Layer 7 of a small transformer language model trained on English Wikipedia (15 layers, counted from 0, width 64).
A neuron's activation on a vector x is GELU(weights . x + bias), where the dot is the dot product.

Input weights of the MLP neurons that the questions are about. A number n stands for (n - 500) times 0.0033.
n2 (bias -0.001): 478 458 636 545 584 376 593 370 561 546 526 549 488 605 473 644 549 349 680 439 551 650 607 563 577 553 460 694 557 509 431 378 401 653 526 408 348 574 527 743 697 323 451 302 658 663 571 648 641 348 313 347 377 618 522 552 798 680 537 629 543 448 508 283
n8 (bias -0.010): 370 524 490 439 490 474 636 696 401 479 318 491 510 423 526 433 485 705 468 394 370 637 432 550 690 540 498 530 549 401 332 582 385 618 326 415 439 638 327 656 620 459 506 378 513 732 730 591 610 448 426 426 304 590 278 610 587 606 451 696 483 335 488 390
n21 (bias -0.004): 542 418 490 457 568 492 481 679 613 408 551 572 627 378 572 518 402 635 407 648 287 357 507 532 557 601 504 655 780 351 319 471 415 545 650 328 479 465 454 776 507 643 580 675 545 593 522 526 535 527 610 602 505 664 375 426 628 528 265 583 413 319 732 641
n24 (bias -0.011): 421 511 671 366 416 640 434 448 319 323 459 512 443 298 669 652 613 548 455 444 268 477 556 437 284 677 562 549 450 464 546 599 851 562 742 717 611 336 499 570 528 352 590 345 670 539 336 659 590 531 485 571 590 416 494 373 287 513 550 516 418 554 468 468
n35 (bias 0.018): 560 699 735 498 694 582 518 626 350 708 575 525 831 671 532 738 478 596 579 597 325 69 673 427 413 695 622 442 461 443 348 440 418 338 431 554 544 589 547 320 533 618 521 589 511 587 530 558 428 636 644 603 452 414 489 570 572 389 667 601 488 752 431 461
n38 (bias 0.003): 431 528 428 629 511 453 426 294 295 638 681 235 453 712 291 575 434 625 552 497 331 533 403 507 489 744 337 452 235 530 476 428 465 503 287 371 659 498 632 261 409 613 646 406 619 619 648 476 408 678 540 579 423 452 627 578 330 435 497 476 554 428 297 521
n40 (bias 0.002): 400 694 592 573 385 413 639 496 760 556 306 569 759 363 587 267 347 386 300 524 335 542 218 510 447 595 614 465 544 312 578 420 467 532 433 703 422 537 376 449 581 668 492 419 585 621 564 378 524 489 386 706 696 476 693 738 538 832 406 638 490 624 623 342
n45 (bias -0.001): 429 679 373 443 245 444 438 585 511 371 485 664 525 309 549 446 522 582 570 518 542 510 488 539 591 539 297 568 427 602 461 508 618 515 500 487 627 574 622 613 384 561 430 434 361 596 544 556 379 604 548 545 562 412 482 574 447 448 400 623 466 486 244 777
n55 (bias 0.004): 512 511 726 505 608 523 461 561 505 536 454 583 538 405 385 386 415 591 352 612 489 639 614 679 361 566 420 434 355 216 386 784 510 513 354 586 570 421 572 420 491 468 396 402 800 567 607 493 512 528 653 566 627 764 643 464 413 578 499 484 277 679 498 397
n57 (bias 0.014): 634 626 565 506 431 516 440 455 612 714 469 485 766 539 491 508 393 347 667 429 298 429 750 620 706 548 512 460 586 451 462 415 674 477 410 568 541 508 472 318 536 341 583 346 435 562 487 516 475 558 501 557 823 692 368 381 414 382 481 500 602 673 523 287
n59 (bias -0.015): 379 291 499 468 490 437 540 680 330 487 481 468 442 589 602 413 485 404 433 396 387 528 386 258 304 443 494 361 500 745 321 469 449 349 345 454 486 549 616 567 789 382 802 427 473 481 498 531 350 633 634 582 375 303 693 237 411 675 693 373 309 458 381 468
n60 (bias -0.015): 496 571 518 497 481 333 402 550 438 568 612 546 524 490 515 412 641 526 522 333 725 496 306 580 523 553 484 399 392 666 552 597 513 398 572 436 537 441 424 503 454 522 348 622 483 524 611 398 518 442 477 427 565 396 320 498 537 447 352 450 407 606 622 423
n65 (bias -0.013): 515 656 527 545 713 401 231 413 556 559 629 400 449 416 755 503 495 593 407 593 633 494 490 495 320 495 478 520 656 388 351 507 719 497 344 617 265 445 341 474 606 591 446 419 441 790 504 631 360 437 336 593 573 441 487 391 585 450 563 395 569 501 274 801
n66 (bias 0.014): 378 428 346 583 557 830 605 545 179 524 582 517 564 440 502 408 325 328 659 659 700 562 541 474 584 459 296 611 533 793 619 586 456 376 331 621 562 589 495 564 758 372 732 581 648 532 453 337 581 455 359 554 596 412 441 441 384 494 750 561 598 495 563 611
n68 (bias -0.024): 350 553 648 349 551 210 653 538 495 360 633 600 610 588 467 466 726 423 347 606 612 420 293 477 674 436 642 345 570 667 360 770 472 456 547 449 464 720 420 567 595 483 395 306 291 219 304 410 518 183 216 749 568 633 601 569 546 534 179 663 356 425 601 492
n69 (bias -0.018): 260 508 382 466 553 625 440 518 503 359 342 488 527 410 546 520 641 465 602 589 320 413 388 525 413 492 389 570 260 593 362 531 493 515 384 662 429 634 406 518 768 539 368 531 694 567 725 359 644 396 356 625 682 363 553 450 581 499 451 725 693 339 435 522
n73 (bias -0.017): 421 638 492 663 645 496 541 572 384 510 495 629 461 469 578 750 395 412 633 530 528 518 381 540 451 451 260 495 289 359 401 383 400 458 459 606 426 722 390 513 469 501 615 307 297 696 461 652 591 539 475 506 661 640 330 484 616 475 342 448 408 446 491 722
n79 (bias -0.017): 467 432 214 424 617 378 398 388 488 549 120 514 598 333 521 432 686 541 659 412 411 542 429 458 535 556 359 520 456 476 545 313 547 432 457 702 345 664 644 502 502 507 612 459 529 684 561 743 505 300 27 499 217 392 480 372 375 396 351 429 525 389 579 547
n80 (bias 0.000): 417 239 588 269 586 414 472 557 479 462 286 747 595 524 461 564 591 621 568 504 742 594 578 610 578 524 232 395 546 507 567 499 478 539 468 411 773 389 388 597 404 263 585 504 320 539 408 491 488 286 398 365 557 514 345 412 404 282 414 644 506 466 422 499
n86 (bias 0.006): 434 576 346 360 513 443 596 387 472 592 510 366 532 399 268 299 565 378 301 442 532 376 504 645 597 513 442 418 393 369 497 526 619 558 440 485 517 630 565 354 557 508 683 437 474 428 439 564 369 427 434 571 579 564 375 640 384 731 364 287 444 405 533 442
n87 (bias 0.006): 324 396 572 672 600 351 449 430 559 468 605 602 534 577 523 569 620 408 476 438 401 406 361 484 493 516 664 524 626 276 424 693 502 427 718 526 344 720 447 620 428 523 430 403 489 681 479 724 487 363 265 692 405 495 439 509 322 597 399 492 459 597 437 614
n89 (bias 0.012): 596 610 537 365 585 796 430 454 591 579 575 577 727 463 640 585 306 443 546 467 411 469 599 389 558 427 231 598 604 478 684 377 588 485 558 572 503 442 453 421 468 541 697 546 602 449 269 356 600 529 410 361 760 564 522 500 457 410 554 577 598 441 611 490
n91 (bias 0.006): 474 655 613 449 592 551 556 426 478 361 551 591 457 507 601 354 536 771 420 492 581 476 498 480 380 511 568 509 437 557 296 671 602 536 435 591 636 457 504 558 397 552 604 469 600 515 453 524 482 480 499 490 493 493 514 660 508 504 451 706 466 347 631 465
n95 (bias -0.015): 387 426 667 603 342 424 365 428 445 612 453 509 576 643 349 291 623 642 465 437 448 397 482 421 463 827 574 403 311 441 495 719 446 526 559 570 525 560 585 433 551 382 576 484 485 321 378 539 351 460 425 362 524 467 587 387 418 445 524 577 387 623 571 532
n99 (bias -0.027): 658 664 553 382 669 328 752 355 595 306 414 451 387 546 510 442 601 315 430 584 554 474 770 574 579 676 465 478 363 561 302 302 655 697 550 565 673 418 384 553 652 540 424 426 388 587 627 628 307 449 563 637 394 139 565 347 416 570 638 448 433 633 336 309
n104 (bias -0.021): 578 445 436 445 446 400 611 629 510 573 370 681 593 434 300 673 429 408 508 518 527 337 582 476 376 508 533 652 728 314 609 446 415 490 436 464 490 538 504 450 792 599 396 467 434 781 493 464 618 565 569 554 551 427 127 448 394 611 556 316 458 508 380 505
n105 (bias 0.020): 474 555 432 499 486 655 563 500 375 511 815 392 304 520 392 431 559 382 539 498 353 566 622 568 657 436 509 713 448 680 382 372 524 387 448 444 588 553 644 619 623 683 477 686 394 543 431 732 414 514 641 172 474 384 461 361 375 607 458 624 601 750 275 497
n107 (bias -0.026): 457 534 638 509 468 465 600 601 666 307 479 581 611 476 513 779 310 545 668 530 391 546 607 597 597 695 380 699 494 367 287 224 520 543 450 621 591 634 475 713 605 368 656 237 373 593 516 628 493 571 576 503 503 640 401 479 329 557 614 461 543 418 493 707
n111 (bias 0.004): 465 606 531 387 411 430 555 440 433 623 501 441 420 747 521 454 680 563 658 510 638 605 342 492 476 588 426 697 444 434 645 658 567 488 345 510 656 577 463 338 675 375 421 552 597 579 526 403 382 478 254 476 406 507 655 539 392 415 450 541 403 292 562 214
n122 (bias 0.002): 571 445 651 440 677 567 475 786 541 517 163 614 748 441 601 628 450 490 678 475 622 444 550 527 630 278 268 447 312 608 478 516 521 464 520 490 597 480 363 565 491 489 756 595 487 807 389 575 631 495 333 394 633 503 296 439 570 493 438 312 456 407 488 661
n123 (bias -0.002): 483 542 437 608 600 604 452 455 287 550 329 534 762 385 556 485 609 519 515 454 479 380 445 724 456 517 369 401 478 590 205 138 556 423 450 753 294 628 677 644 646 506 692 508 616 469 689 411 342 313 388 505 439 346 430 652 427 609 521 407 414 416 515 371
n127 (bias -0.022): 607 594 449 383 384 368 546 521 516 440 611 518 434 739 463 515 444 629 385 511 466 567 532 778 328 558 613 699 465 629 487 551 588 429 478 458 513 601 595 635 566 378 485 358 596 653 467 592 418 387 623 520 537 327 685 494 560 463 469 605 509 753 496 606

Each question shows a token from some text and the vector x that enters the MLP there. A number n stands for (n - 500) times 0.0075.

" He": 471 443 468 525 227 431 589 393 368 644 378 506 528 479 517 606 573 408 487 581 544 581 624 508 420 156 588 373 404 292 443 374 539 695 690 537 500 529 464 567 461 624 531 575 270 469 592 716 710 712 651 612 483 579 613 505 384 352 739 460 596 547 594 703
Which two neurons fire most, strongest first? n73, n107

"or": 533 460 441 537 266 543 553 315 357 678 450 526 361 572 479 645 516 513 483 622 618 591 520 577 382 144 539 383 491 292 455 582 661 585 530 429 444 497 342 549 536 658 693 740 340 224 573 625 643 681 563 474 424 586 650 525 477 466 630 587 735 469 669 538
Which three neurons fire most, strongest first? n105, n89, n91

"\n": 566 370 430 499 218 489 577 347 380 698 435 431 542 476 477 541 569 483 463 535 621 589 582 598 384 215 592 359 441 279 521 503 691 552 582 467 453 396 339 710 418 709 461 670 453 270 719 681 663 640 524 483 496 614 628 563 382 342 615 651 587 558 705 603
Which of these neurons fires most? n55

" De": 586 385 405 552 204 475 589 358 383 564 371 545 440 625 482 533 490 493 543 551 580 491 646 485 406 111 570 352 471 193 554 494 681 611 569 325 361 525 477 535 420 541 600 622 337 403 565 605 649 721 548 552 446 688 599 562 424 423 635 596 569 505 615 657
Which of these neurons fires most? n73

" also==": 506 345 464 551 258 386 577 336 290 543 515 356 548 646 503 577 519 517 502 605 592 598 562 557 275 266 652 247 480 197 458 441 544 566 706 412 484 457 348 652 503 661 538 626 433 350 615 650 645 602 602 621 489 723 461 411 391 412 729 545 639 528 524 600
The most active neuron and its activation: n87, at about 2

" 17": 458 468 427 524 216 505 604 429 374 612 438 474 427 586 517 538 620 444 426 701 679 582 569 586 449 258 409 370 367 310 467 412 739 638 676 586 352 453 407 686 555 680 581 610 421 392 730 515 768 643 510 586 259 505 592 630 521 413 569 679 628 534 632 615
Which two neurons fire most, strongest first? n69, n123

" Nether": 488 539 390 570 234 480 496 441 302 609 479 453 433 614 431 474 488 425 416 590 682 659 480 690 362 269 479 315 480 307 409 516 645 724 676 412 496 496 407 757 504 568 687 589 460 354 629 557 633 597 558 458 260 717 684 633 569 438 695 616 698 450 539 509
The most active neuron and its activation: n2, at about 2.5

" 1,": 477 385 315 567 293 508 528 329 334 593 420 446 524 657 559 420 675 562 483 631 582 589 623 637 419 231 470 401 319 285 359 476 568 654 665 505 400 548 438 687 567 598 536 638 419 358 743 577 709 629 544 623 350 503 676 630 508 407 622 633 678 513 604 636
Which of these neurons fires most? n69

"j": 611 443 392 395 368 405 676 372 326 753 417 463 406 624 415 562 513 484 599 550 670 528 560 617 429 161 439 386 523 246 491 528 684 609 510 467 451 502 458 547 436 545 543 770 310 426 464 514 703 738 491 498 384 604 636 530 519 298 669 616 695 542 615 539
The most active neuron and its activation: n80, at about 1.9

"aval": 521 362 424 582 276 480 450 342 496 787 432 392 431 597 450 643 602 359 434 574 645 596 629 491 455 269 541 309 519 333 454 636 615 627 472 401 424 384 464 658 372 626 671 701 393 370 544 506 748 635 553 573 323 556 718 507 466 420 692 661 778 482 640 568
Which of these neurons fires most? n38

"ip": 503 370 441 449 302 492 549 327 448 650 425 445 351 629 540 544 503 545 543 622 545 622 550 549 385 220 629 303 521 435 507 506 654 632 444 442 364 355 479 748 429 642 635 634 312 277 666 488 782 715 497 508 441 617 517 605 475 483 658 649 742 598 647 598
Which of these neurons fires most? n91

"its": 571 434 431 516 354 510 627 351 404 626 399 386 510 674 488 518 639 527 470 708 658 418 595 550 397 178 636 348 440 273 426 575 614 592 573 417 492 479 371 582 555 635 568 667 354 186 543 477 572 688 484 535 429 655 607 471 490 434 680 666 780 441 547 626
Which of these neurons fires most? n68

" military": 560 330 500 516 232 413 510 406 395 697 431 493 508 588 493 431 573 372 356 656 487 534 574 562 481 193 503 272 505 332 397 605 614 676 612 418 352 307 460 692 562 580 644 703 358 347 583 588 579 589 515 574 271 638 707 496 484 366 632 429 752 467 576 617
Which two neurons fire most, strongest first? n59, n21

"80": 549 433 470 446 310 522 633 350 307 728 503 493 438 650 548 500 686 431 381 633 683 588 596 580 400 199 499 325 441 276 483 440 726 590 540 445 502 473 373 672 528 624 650 692 383 361 635 489 744 633 541 520 227 601 620 578 506 359 543 534 635 548 632 468
Which of these neurons fires most? n111

"et": 572 404 444 500 401 443 451 450 435 691 364 436 487 549 463 595 599 487 561 559 679 592 583 530 352 148 721 350 466 331 471 529 663 607 578 510 467 386 516 761 388 689 682 690 394 310 623 510 752 664 595 531 398 642 579 486 461 437 726 647 708 467 563 582
Which of these neurons fires most? n91

"ollowing": 501 518 598 511 232 477 613 444 285 534 436 474 507 474 452 615 653 502 474 594 537 624 588 478 334 225 596 371 470 248 441 444 680 561 674 458 467 408 432 699 565 556 569 692 253 291 734 543 572 631 482 710 393 619 591 528 389 419 634 542 715 475 640 631
The most active neuron and its activation: n24, at about 2.3

" 8": 455 501 374 510 296 494 602 382 366 599 388 450 530 645 517 540 698 440 455 584 721 457 605 627 422 225 421 418 419 261 451 468 644 630 701 521 422 444 505 709 530 635 578 631 477 369 746 505 696 640 583 535 313 621 657 653 538 410 679 718 664 566 560 535
Which of these neurons fires most? n123

"let": 445 415 412 604 391 449 603 385 405 685 500 542 436 591 429 636 603 478 602 694 563 612 585 573 420 196 497 352 410 380 513 507 643 731 580 517 438 420 408 639 521 544 679 720 348 317 622 466 810 708 545 459 364 663 584 556 405 501 635 578 796 475 619 560
The most active neuron and its activation: n66, at about 2.1

" Al": 563 508 401 571 331 481 487 335 353 561 379 508 433 607 466 619 524 502 551 499 590 647 493 487 411 152 487 317 423 253 529 556 590 633 737 399 427 476 398 631 396 534 591 652 406 346 609 605 673 733 620 495 359 632 645 646 405 465 631 686 638 454 639 666
Which of these neurons fires most? n73

"er": 628 383 362 592 285 550 408 440 410 779 314 476 382 521 410 665 596 466 484 550 689 615 547 547 387 201 585 387 550 342 488 385 545 625 570 420 452 459 447 618 535 611 775 753 430 300 616 535 603 617 628 439 384 597 561 529 411 385 793 561 682 542 678 523
Which three neurons fire most, strongest first? n66, n123, n89

" of": 639 409 389 489 162 441 446 349 345 523 390 386 524 617 510 569 589 484 501 573 512 661 594 541 363 172 587 420 445 298 385 559 645 609 431 527 406 476 552 674 529 557 657 706 406 283 600 525 734 632 511 543 425 622 634 603 443 540 656 695 734 461 606 547
Which two neurons fire most, strongest first? n69, n91

"n": 502 469 400 607 251 434 513 260 420 872 336 405 357 593 505 552 573 399 526 573 678 627 563 502 397 224 530 359 493 331 449 551 598 545 503 463 409 534 475 575 460 544 655 816 381 350 634 567 656 705 545 579 400 613 688 517 484 409 574 620 706 535 629 508
Which of these neurons fires most? n111

":": 582 441 270 512 157 470 528 275 373 625 424 418 596 589 464 587 513 544 488 621 693 593 593 562 358 173 604 461 482 277 479 499 600 529 479 456 441 460 444 670 482 570 566 659 480 238 623 601 773 612 554 551 325 593 607 633 461 440 598 677 578 530 616 580
The most active neuron and its activation: n127, at about 0.2

" un": 584 510 402 538 240 517 466 447 405 622 354 567 533 642 364 399 483 459 380 596 534 582 444 487 438 281 534 273 392 309 484 501 600 681 668 526 493 362 375 635 385 504 444 644 404 217 633 664 722 680 668 467 364 669 604 590 400 441 654 581 719 531 604 689
Which of these neurons fires most? n95

" Sw": 469 528 293 418 229 420 569 496 370 776 396 419 447 496 452 507 508 562 532 526 668 526 509 617 362 171 561 393 507 357 433 391 645 623 666 323 341 469 491 532 463 617 585 719 493 479 535 526 746 653 607 563 435 668 661 634 527 311 741 573 679 489 498 650
Which two neurons fire most, strongest first? n45, n38

"em": 453 415 476 426 354 461 635 459 376 673 407 494 377 615 536 575 518 396 404 596 709 555 533 560 458 232 591 266 448 336 540 478 659 688 533 475 446 513 436 577 428 700 531 747 329 430 577 552 949 665 607 404 439 613 660 527 350 547 640 609 659 523 624 651
Which of these neurons fires most? n105

"t": 480 370 324 512 351 362 515 267 417 729 391 477 404 689 457 617 635 459 502 665 660 561 632 560 431 187 668 365 430 315 468 539 644 608 538 507 467 436 531 651 531 565 640 791 446 409 618 536 683 712 563 495 381 539 615 518 390 461 653 616 721 461 557 525
Which three neurons fire most, strongest first? n38, n105, n111

" for": 616 495 547 545 225 413 543 404 317 455 352 440 545 622 458 556 550 441 477 561 661 632 568 543 349 168 508 416 401 237 454 418 648 603 503 506 497 491 508 718 524 578 533 624 294 345 609 538 685 620 587 512 345 676 629 642 407 447 753 563 721 419 617 615
Which of these neurons fires most? n107

" on": 524 510 451 466 294 461 558 392 413 523 352 419 500 487 520 483 458 456 498 668 538 640 539 625 427 89 529 377 476 289 429 435 603 621 564 457 424 354 543 710 549 603 604 666 390 224 791 595 654 605 592 606 426 570 574 693 446 435 650 591 696 404 511 648
The most active neuron and its activation: n123, at about 1.5

"9": 489 425 488 455 250 453 599 304 397 694 433 488 496 570 504 570 597 405 490 655 725 506 553 583 392 212 456 345 456 332 484 468 680 543 674 551 427 538 341 662 482 634 557 727 367 319 688 583 750 702 472 526 401 496 632 568 542 365 539 669 674 623 647 511
The most active neuron and its activation: n60, at about 0.21

" began": 540 506 522 587 231 388 633 434 324 571 458 387 514 579 488 540 553 427 481 664 544 512 585 529 384 182 558 333 463 257 467 542 614 636 585 468 540 391 470 674 638 601 500 624 271 308 708 538 740 550 592 620 377 625 545 539 321 349 712 485 744 453 566 623
Which two neurons fire most, strongest first? n104, n99

"p": 511 418 329 500 336 431 480 322 486 700 369 404 345 712 502 536 613 380 566 662 540 629 685 527 434 179 549 450 469 346 465 492 694 685 441 453 390 426 481 616 409 533 580 742 436 352 603 538 797 667 612 552 456 644 527 606 387 445 591 686 714 555 546 527
The most active neuron and its activation: n105, at about 1.3

" a": 571 311 434 518 200 403 575 399 359 538 449 518 561 520 513 557 429 508 393 629 639 475 660 613 421 166 476 359 405 353 458 459 664 657 571 476 356 454 481 678 543 621 592 596 365 270 662 629 660 619 549 517 376 604 674 568 267 424 693 577 677 482 509 649
Which three neurons fire most, strongest first? n107, n45, n123

"urr": 477 592 355 429 317 560 614 375 416 760 340 393 381 594 527 513 615 501 517 627 521 468 461 545 433 302 505 327 566 241 383 558 575 657 635 565 382 537 373 587 537 598 603 689 260 227 568 550 784 528 603 621 471 622 659 633 440 330 720 519 690 496 550 670
Which two neurons fire most, strongest first? n86, n69

"he": 452 419 309 533 386 373 531 371 381 624 374 516 386 595 498 537 634 439 457 506 577 501 588 517 408 147 461 259 444 291 516 440 632 650 545 459 460 459 440 559 397 698 548 726 302 415 664 555 769 757 567 543 598 614 551 600 367 569 600 441 701 515 586 650
Which three neurons fire most, strongest first? n86, n73, n104